Layer 7 of a small transformer language model trained on English Wikipedia (12 layers, counted from 0, width 64).
Take only the direct path to the model's output, skipping the later layers: a vector added to the residual stream pushes a token's score in proportion to its dot product with that token's output vector.

Output vectors of the tokens that the questions are about. A number n stands for n times 0.023.
"land": 32 0 11 1 9 6 44 -15 21 7 -20 30 31 23 0 31 16 2 35 -11 -20 39 -21 -20 -14 10 19 -31 9 -22 -3 23 -9 25 45 -11 -11 4 -4 -14 -30 -37 17 -44 10 -40 -19 -20 39 -38 2 -3 -24 -32 25 17 -1 0 -53 -9 -4 3 -1 -6
"ant": 30 -32 12 5 26 16 17 39 -7 -21 35 -11 33 -6 -8 -3 24 -9 5 -4 -30 4 0 38 0 -5 -13 33 -16 33 -7 -14 29 -10 -2 8 19 -5 4 14 -29 -19 -9 -12 -11 -16 6 6 17 -7 -28 5 -33 -47 -25 0 22 33 -33 -9 -25 -8 -1 1
"ll": 12 58 21 13 -17 -27 25 -38 -45 67 11 49 -17 8 0 -23 -28 31 -4 -28 32 -47 9 -19 -5 -23 30 -20 7 -24 10 -22 -7 2 17 16 6 59 13 -33 3 -34 -40 -23 -8 -10 -1 14 13 -24 19 35 0 -17 22 37 -30 27 -21 -1 -25 -15 3 7
"\n": -36 23 3 20 -9 29 5 36 -37 8 4 -22 -27 11 6 -1 -55 -32 4 -14 8 40 -28 -23 4 -21 35 21 -20 11 38 2 9 -20 9 -17 6 -31 -20 4 -23 24 6 14 -8 29 -7 41 16 -14 -5 -19 18 11 21 -16 -2 -13 -10 -11 4 0 29 -6
"ose": 27 -7 -17 -38 24 7 20 -58 -9 11 22 -2 -36 -64 -7 28 4 -17 -16 21 -25 24 -3 -19 -25 8 -37 -13 -22 -25 -3 16 -40 0 -11 8 24 30 43 0 -11 -27 32 -10 28 30 -9 4 12 1 -8 24 2 -13 8 11 27 26 -40 45 0 7 42 -4
"play": 32 -64 0 8 -43 37 15 -7 -8 42 -22 14 22 30 -14 8 -38 41 -29 15 8 -21 -2 -33 12 -31 -1 -28 3 32 -19 -27 -11 0 33 4 11 1 45 -16 40 0 -16 9 26 10 42 30 27 -42 20 3 -8 -48 43 1 -34 33 7 -3 -35 -44 -51 -7
"ot": 10 -12 15 7 23 -13 19 7 -12 -1 6 -8 9 -4 2 -26 -30 -40 24 41 7 30 22 31 -29 21 -21 4 -12 6 12 -12 -15 -23 14 -1 -17 6 46 -9 0 19 3 -26 12 9 -3 22 13 -9 -42 8 -17 -3 -2 17 -6 18 -62 -4 6 -20 -12 4
"otal": 17 19 -28 -9 -19 3 36 -16 39 27 -2 4 20 -21 -12 -14 -10 27 -47 13 -7 -32 37 14 -66 -21 1 -44 -20 -15 -1 -8 5 -30 -69 53 -35 14 -16 4 56 13 -5 -35 9 25 12 14 41 -25 18 28 46 7 -1 29 -12 28 -41 62 -37 -22 17 -18
"at": 23 -2 -10 -3 39 -31 -4 22 -26 -13 33 -14 24 0 0 -21 -15 3 -8 4 39 37 -1 -7 4 7 -33 9 -13 -4 18 30 1 -15 7 -6 -28 0 10 10 -40 -31 -23 6 7 23 -6 -6 -5 19 -18 40 1 -14 -9 7 13 -11 -29 -20 12 7 -15 29
" Gu": -20 17 0 -9 4 -19 5 -9 -2 34 -20 3 9 0 1 14 18 -14 -17 -4 -20 -5 -12 -16 19 -17 -31 14 -20 10 -13 14 21 16 6 -7 4 7 4 2 9 -31 -1 4 -4 -4 24 -3 5 -6 48 -13 29 19 -18 -15 2 16 -10 -8 7 21 -38 -4
" \"B": 17 0 -13 -18 -7 -9 -28 -24 17 40 -11 31 3 -6 -11 3 -9 0 -7 -11 -28 -38 -12 20 -23 -4 -5 -11 -30 39 -1 -10 -6 16 -2 -14 6 34 -2 35 43 4 12 29 3 10 -23 -3 33 -42 -9 9 3 17 14 8 -12 1 9 -27 1 13 -12 -2
" Coordinates:": -33 -1 30 -10 -4 -33 4 -44 27 -47 -11 -24 -25 -4 -23 42 -19 43 -5 17 -16 -1 13 27 -18 -64 48 -85 -13 16 -49 -49 19 7 -14 -22 78 23 29 4 25 -60 42 41 -12 4 48 -1 41 10 11 33 54 -5 -28 16 6 14 -30 64 -21 -20 -21 -24
"ag": 14 -5 -2 -8 41 0 22 -6 1 -40 5 -15 27 1 -2 -18 -26 29 8 9 9 0 21 -35 7 -2 -36 2 -32 -1 3 -1 23 33 28 0 -50 4 10 28 -22 -1 -8 -13 -2 31 -24 -34 11 -17 20 41 16 -1 -16 8 5 26 -12 0 -16 -37 -21 20
" epis": 10 -28 -5 -43 -9 -6 14 -56 -31 16 -64 -24 35 20 -10 1 -17 51 0 7 -19 -21 -7 16 14 11 11 -10 -2 9 7 -14 -8 40 -22 11 21 20 -22 -4 25 6 11 18 27 -2 12 -3 -5 7 8 -20 -10 -4 -30 52 -27 -20 7 27 -12 20 -2 23
"lish": 26 52 15 18 -21 -34 96 1 2 -3 45 4 29 -27 -16 46 -2 1 19 21 -31 -25 -33 -8 -13 1 28 -57 -24 -30 36 -23 -41 16 -27 18 -12 9 1 -7 -15 -4 -10 13 23 -28 25 5 49 -59 10 14 -13 11 -3 11 -31 44 5 41 -53 -41 -36 -11
" Club": -16 2 29 -14 -24 -46 21 10 28 16 0 36 -8 3 -8 17 -29 30 10 13 -27 -29 -17 -22 24 14 -9 25 -15 1 -10 -7 -29 25 6 35 -12 -37 -5 -7 29 2 -10 -22 9 -22 20 25 10 -32 20 2 12 -21 -5 31 19 -15 14 21 -18 -14 -26 -6
"ended": 50 -17 5 -30 7 24 35 -2 -35 1 -21 29 4 -12 -17 6 25 21 4 -17 -6 -15 -12 23 -18 -3 18 -31 13 1 37 -25 -42 -25 -23 -26 2 25 17 9 3 10 25 2 28 10 -15 21 43 -29 17 66 -5 -32 1 -23 -27 -2 -34 35 -28 -12 -41 12
"v": -3 13 9 11 10 -32 16 0 -36 -32 4 17 29 -24 3 -1 4 1 -19 -19 21 -19 23 -21 20 -37 -5 9 35 -5 22 -26 27 -7 46 -8 24 -25 19 15 8 -13 -16 -17 4 13 -8 -30 -4 19 9 -6 -28 -16 -1 26 -1 25 -19 -31 22 14 -6 -5
"th": 9 31 7 21 12 -33 44 6 3 -12 7 19 40 42 -5 -7 -19 -27 -12 -26 0 21 3 -35 7 4 0 10 -30 -26 41 -5 0 14 -17 -4 -45 54 -12 23 0 -18 13 -3 -9 15 -30 -18 15 5 -5 -19 -13 -41 15 10 -3 -25 4 -24 16 -3 -1 15
"ement": 26 -16 11 -20 24 -44 52 4 -9 -15 -17 8 9 -17 -5 13 8 23 -51 34 -64 -19 13 -23 -12 -79 0 15 11 17 -51 15 36 -10 4 57 47 -55 12 -53 9 -5 -12 8 44 14 3 37 73 -21 -21 -14 -56 -10 5 15 6 15 37 43 -12 -27 -4 -4
"cc": 23 35 -8 40 -26 14 -11 -43 -17 -15 -26 41 2 0 -13 6 -54 -26 14 40 9 -60 12 20 -13 -23 -19 -28 12 -6 21 -25 -1 -14 15 -4 43 23 16 -25 50 -35 17 -13 13 -1 -17 -25 -2 -2 14 26 -8 1 14 34 -25 13 18 -15 40 12 -41 4
"fore": 8 21 13 -46 3 -19 13 -65 -47 17 43 1 28 31 -15 28 -5 -6 -4 39 -72 -32 -10 -14 -29 -52 7 -61 -38 -17 10 20 22 -4 -19 -9 54 -23 49 -5 49 30 5 -5 10 18 1 28 -9 10 -26 45 21 -32 -11 -3 -29 39 26 3 -25 -14 9 40
" place": 35 -11 -28 -4 -8 8 3 0 -5 9 -14 7 23 -20 -4 3 4 21 -26 61 -17 -8 -28 3 -31 0 15 4 7 -64 7 20 2 19 20 19 -29 0 17 -24 23 20 44 24 -37 -20 -28 9 -2 -22 18 18 -6 1 -47 11 -14 12 1 25 -6 11 6 -24
" Olymp": -18 36 30 -15 20 -28 27 -3 22 20 -59 1 26 0 -8 7 -10 34 -36 2 4 -4 -14 11 -12 14 -3 -23 2 17 -26 0 22 20 -10 -32 -25 5 4 6 33 -19 24 -3 13 -31 11 1 -2 -16 13 20 12 -9 -49 42 -25 -7 15 13 -33 17 8 -32
"e,": 8 -30 -9 -15 2 -5 57 35 -34 10 26 -14 -30 41 -4 8 -7 0 -24 -2 -51 7 19 15 47 -33 -3 5 23 -28 -35 6 -48 -3 -13 -7 -10 -49 -3 9 -17 38 19 -4 46 36 21 -4 -9 36 0 -11 -12 -19 11 -4 0 11 -38 18 6 -18 22 14
"ident": 40 25 38 -21 44 -10 3 4 -7 -5 -66 7 43 9 -15 7 -8 -35 -22 -24 -13 -2 -17 34 -38 -19 -39 -14 -24 -26 -4 0 -21 -12 -31 19 49 -11 27 -27 -13 31 9 2 7 -2 16 16 33 -11 -8 50 34 -15 -7 9 13 30 25 7 -62 30 -53 21
" served": 0 -18 21 1 -17 -12 8 -7 -49 -8 -8 29 -1 4 -8 48 21 -7 -4 -3 -17 -47 -6 9 -1 -3 4 -40 -10 -7 4 -19 3 16 18 -14 27 -20 1 -62 14 7 25 17 13 6 1 27 -4 -9 15 73 -7 4 17 9 -40 -10 -22 57 -24 7 -1 -2
"ternational": -12 34 -6 -24 -16 -13 60 -19 24 -15 -16 23 31 19 -23 56 -58 48 -35 29 -9 18 -31 -37 -28 -65 -19 -39 -15 -1 0 25 -5 -1 -9 52 22 30 -35 17 66 -1 38 -25 26 -24 16 29 -11 -2 1 -1 20 -45 -25 32 -1 -7 12 40 -49 16 -48 -10
"ve": 22 1 5 5 -5 -30 37 -27 -33 20 41 0 -8 -21 -9 25 -12 9 -47 -6 24 -12 -3 -34 43 -49 -19 -4 18 -6 36 -21 -14 17 28 2 34 29 9 8 -4 -30 -16 -17 20 18 -8 -14 -3 40 22 -19 -6 -21 16 27 -3 22 -41 10 -35 -6 2 -7
"otes": 2 -31 5 8 -10 -25 35 -21 -3 -11 17 22 -1 0 -9 -16 -33 3 -58 77 -3 -11 1 2 -26 -37 -4 7 -51 15 21 -8 -21 6 24 4 8 -2 10 -58 -2 11 -19 -17 55 8 -16 70 41 -28 4 -13 18 20 27 -2 0 35 -34 26 -13 15 -22 12

Each question shows what one neuron of this layer's MLP adds at an activation of 1. A number n stands for n times 0.0038.

n280: 31 -34 8 5 -11 6 47 2 36 -21 29 -37 -5 12 -34 -3 -11 10 -36 -20 31 8 18 -1 -1 -7 4 12 -19 12 -26 -16 -21 11 -26 44 2 -8 -38 19 10 43 -2 -21 -34 -31 -35 6 3 -10 -12 12 -10 -12 -6 33 -55 14 30 59 -27 18 -8 60
Pushed down most: " Gu"

n151: 26 23 3 -47 18 21 -14 31 -50 -3 -9 -23 -7 -39 3 24 29 7 -31 15 4 -17 13 28 36 -30 17 10 -2 3 -19 5 11 -12 -15 -37 -17 -17 -3 9 28 9 0 21 17 17 -21 25 16 -23 0 10 -33 10 -15 30 -14 -27 11 -5 19 6 -41 4
Pushed down most: "land"

n317: -6 -27 -9 34 1 -9 -12 18 -4 -26 -56 -24 19 -49 -16 -19 26 19 39 1 8 22 -14 -9 -2 24 16 35 -24 -4 -12 -2 40 -41 -46 3 29 9 -39 -12 27 23 15 15 31 -13 -37 40 -11 -3 3 -26 -28 -24 73 -3 5 34 9 -3 4 9 8 32
Which of these tokens does it push up most? "ement"

n26: -8 -4 -7 27 9 -10 -8 24 -12 -25 -30 -1 16 -12 -16 1 -18 -21 10 4 1 21 9 -47 3 23 59 3 -9 -25 28 -1 3 0 -12 -4 -2 -40 -3 19 -10 1 12 50 1 -50 24 0 -7 -11 -17 19 10 13 43 19 10 -53 -13 11 -7 -17 16 5
Which of these tokens does it push up most? "\n"

n60: 3 12 11 -5 34 24 2 38 34 2 0 23 7 9 -14 -12 15 -1 0 2 21 16 -12 -13 1 17 -30 7 -12 -12 6 24 5 -12 3 -2 -38 -8 -3 24 -37 9 -42 -2 -31 -2 -16 -23 48 -8 -6 25 -2 20 -44 -17 -6 15 -29 0 15 -21 4 -16
Which of these tokens does it push up most? "ag"

n212: 27 -33 -15 -21 17 17 8 31 6 -23 -18 -4 -39 -8 42 28 12 4 61 31 -11 27 -18 -33 11 -12 50 14 34 4 -41 6 3 9 -28 0 -8 6 9 -16 9 29 9 -9 -15 -11 25 -50 17 -37 -25 -8 -11 -8 3 -18 29 -45 38 -4 -30 -23 -8 5
Which two tokens does it push up most, strongest first? "ement", "land"

n267: 23 -32 24 16 3 11 36 11 -26 -5 -42 -10 13 29 -55 -13 -18 20 -13 -49 10 -8 14 -56 -39 -40 25 45 29 0 7 -1 -21 13 26 3 48 23 -1 0 21 -16 29 -1 -46 -2 12 -62 79 -6 21 7 10 -28 0 44 -30 2 -22 -17 29 -26 -10 4
Which of these tokens does it push up most? "play"

n313: 11 -28 3 -30 -5 0 -3 -10 -32 -3 -15 -38 -14 3 26 33 -1 23 -38 -22 -6 11 3 34 1 13 -12 19 -26 30 -20 4 -12 3 13 -20 5 -32 -31 14 -3 5 22 28 40 10 26 23 15 -22 3 -18 7 4 -37 8 1 12 -27 -5 -7 -5 64 -1
Pushed down most: "cc"

n81: -21 1 0 -11 6 5 38 21 31 -11 -30 10 6 6 7 14 -7 21 -8 7 -3 28 -8 9 37 8 -2 7 -15 8 34 22 24 -6 -2 9 -47 10 6 -30 13 -16 -35 16 -7 -30 10 -5 0 17 -5 -10 -24 1 -6 -13 -2 -21 -8 -16 -3 -23 -1 -13
Pushed down most: "fore"

n124: 6 -34 24 -13 -26 -37 2 -14 29 -8 -3 -20 -22 -13 -36 20 13 -2 4 22 4 -19 -22 -21 18 6 -3 21 -10 14 30 -11 -3 9 10 -6 -12 -32 18 14 -9 -13 3 2 -25 16 4 -6 10 30 -20 19 4 11 46 -2 -9 -8 4 13 6 -30 -2 45
Which of these tokens does it push up most? " Club"

n227: 19 -3 -12 16 10 -17 -4 39 1 -2 9 -5 11 -18 45 -33 -2 0 -31 -13 -1 2 -7 -32 -12 -42 11 2 -1 -23 14 -26 -26 17 -6 8 28 14 5 3 -3 30 21 62 -16 4 -19 4 1 4 -8 2 0 10 18 -35 7 -55 -29 2 9 42 48 -17
Which of these tokens does it push up most? "\n"

n22: -26 -14 -2 7 19 22 14 1 -13 -42 -29 20 -14 20 -19 -2 29 20 -3 12 40 13 -9 5 26 9 -14 -24 22 -30 -4 -58 60 13 2 27 -5 -31 -20 2 -11 -3 21 -22 11 -22 -26 23 13 -16 -28 -13 -18 41 5 16 -24 -4 8 -36 15 -6 10 17
Pushed down most: "ose"

n270: -25 3 -9 22 3 -7 20 11 14 14 -33 17 -13 -12 19 17 -1 1 8 16 -32 17 -34 14 -4 4 15 -21 -17 10 20 -27 51 12 21 -30 0 -5 -37 -20 41 13 44 -18 -32 18 -10 40 -25 -17 -2 -18 31 2 4 -12 -9 -29 0 -20 -9 -8 -4 24
Which of these tokens does it push up most? "\n"

n34: 23 21 0 -11 2 -36 -14 32 -21 13 39 12 -38 27 1 -33 -1 -27 14 -15 43 -43 -32 11 47 35 22 20 1 -22 -16 -3 12 -2 24 39 2 -3 -43 -26 7 -28 -12 -18 21 0 -22 4 1 -4 14 46 -19 -3 32 -17 15 -9 -10 -12 -28 -20 -14 -7
Which of these tokens does it push up most? "ll"

n133: 26 5 31 29 38 -29 14 -15 15 31 -14 -31 10 -11 -4 11 8 -9 0 29 -34 -14 5 13 -4 -14 -5 4 -2 27 27 -46 18 -42 -27 1 -1 36 -36 29 30 0 -21 -7 -4 10 -33 -7 23 30 8 37 7 13 -1 11 -20 -10 6 -39 -26 -32 -1 -28
Which of these tokens does it push up most? "otal"

n128: -28 -58 -55 -18 -12 18 13 -41 -7 38 29 -15 -29 49 -2 26 -38 -56 -7 36 -23 35 -43 5 -20 19 -1 38 0 47 -3 35 1 15 -17 61 6 9 -33 -10 59 -6 6 -20 20 6 14 -37 10 -13 23 -5 -37 20 -30 -43 3 -6 35 45 13 24 -18 -21
Which of these tokens does it push up most? "ternational"

n110: 18 34 26 38 -12 -40 18 -4 -6 -27 -26 20 15 5 21 -12 -1 -4 36 -21 1 17 8 6 -23 -27 0 3 20 -29 -17 12 49 6 -8 -10 36 -21 11 15 -32 0 -1 -24 -43 -7 -15 -12 -1 23 34 5 9 -6 3 24 -19 6 -28 11 -15 13 -5 -30
Which of these tokens does it push up most? "v"

n290: -43 30 1 -23 25 -17 15 11 2 25 19 24 14 54 -50 -32 40 38 -14 -2 -37 -40 -2 -25 -24 -39 -61 -43 -12 24 6 -7 24 0 14 32 -4 -7 42 14 12 38 43 25 -26 31 -20 18 -60 16 3 -24 -49 3 25 9 25 -62 -2 -13 -3 32 26 13
Which two tokens does it push up most, strongest first? "fore", "ternational"

n162: -1 -3 26 -6 9 -29 20 33 -6 6 40 -17 39 20 -16 -16 -20 -6 -1 -1 -9 -8 27 -19 -24 3 31 0 -4 -13 8 -38 -59 11 -9 -6 -20 -5 -2 17 -11 3 -1 34 -18 -5 16 8 15 -37 -6 -22 -3 -12 23 -2 45 -7 -1 3 -4 17 -44 28
Which of these tokens does it push up most? "lish"

n319: 11 -17 2 36 24 -10 27 23 3 7 -59 -16 23 -19 -34 -33 20 12 5 4 14 51 3 18 35 1 15 -19 5 27 19 6 18 -5 -21 16 -57 8 -26 -10 -15 -16 -46 -33 0 5 21 -34 10 0 14 -13 -18 -27 6 40 15 -8 -2 15 -21 2 -14 -9
Pushed down most: "fore"

n146: 19 -1 -19 -26 16 12 47 26 5 0 -11 13 -12 5 14 5 -25 15 -20 -18 15 -22 -32 67 -24 -3 4 -53 61 -22 -24 -5 -47 -3 -7 -17 47 -14 27 -3 19 33 -3 15 28 69 -42 -31 -15 4 -13 41 -42 -15 -21 -8 -11 -33 20 -10 21 37 8 -34
Which two tokens does it push up most, strongest first? "ended", "e,"

n155: -8 -2 -3 18 -27 -21 10 -16 -4 15 10 -4 10 31 -13 35 -12 -8 24 -5 -9 -20 -9 17 -24 -4 -7 1 -1 -4 -13 1 29 -4 17 -19 32 -7 39 20 -34 22 16 2 8 14 -14 35 -52 -21 10 1 -9 27 18 -4 -1 -3 -46 29 -33 6 -18 -17
Which two tokens does it push up most, strongest first? " served", "fore"

n235: 9 25 -12 -1 -19 4 47 -3 -1 16 5 4 -17 38 3 2 8 16 29 -24 1 35 2 -7 -2 9 2 -22 14 -8 -31 3 11 -18 29 -45 3 15 46 -21 -26 -31 -29 -68 18 34 4 -72 22 14 -2 11 -18 9 7 25 37 0 -22 -22 8 -9 -14 3
Pushed down most: " place"

n109: -6 10 4 5 -13 29 -12 -17 -18 -1 45 24 -32 -2 -9 -4 13 31 18 -39 7 -38 19 4 -19 -22 -15 31 23 -39 47 15 -4 -4 -36 -13 29 -2 -9 -31 6 -35 1 53 -11 20 -36 10 17 26 -10 8 18 4 14 -6 19 12 -53 -23 -1 1 -5 30
Which of these tokens does it push up most? "ll"

n16: 14 -8 12 42 -11 6 7 9 8 -12 -2 -20 -1 -8 -54 -29 -1 -11 8 27 15 35 19 -26 -5 14 24 33 7 -13 11 -6 -44 0 8 15 3 -7 23 -53 -17 19 1 3 43 -1 -27 40 -8 -21 4 -13 -25 19 -13 -33 -12 -9 -4 -18 31 -13 6 -9
Which of these tokens does it push up most? "otes"

n69: -5 -1 2 28 -17 -37 -35 9 -41 -17 0 29 27 -17 11 21 29 18 -24 -19 -12 -22 -11 12 17 50 -24 -33 -27 -20 9 5 30 33 -14 -5 5 -12 -5 -28 26 8 9 12 3 16 -30 36 30 9 -12 41 19 14 -10 22 11 -26 -32 -34 14 22 -26 -24
Which of these tokens does it push up most? " served"

n252: -25 19 -2 32 -30 -16 18 0 4 26 10 2 0 -2 -4 0 32 16 35 -17 15 12 -24 10 13 5 -6 -21 -20 -12 -9 20 -26 -51 34 -16 8 -35 -15 -52 -68 20 31 -21 -15 -33 18 -6 1 43 17 19 37 -13 17 -21 49 -22 12 -39 -13 53 7 -1
Which of these tokens does it push up most? "land"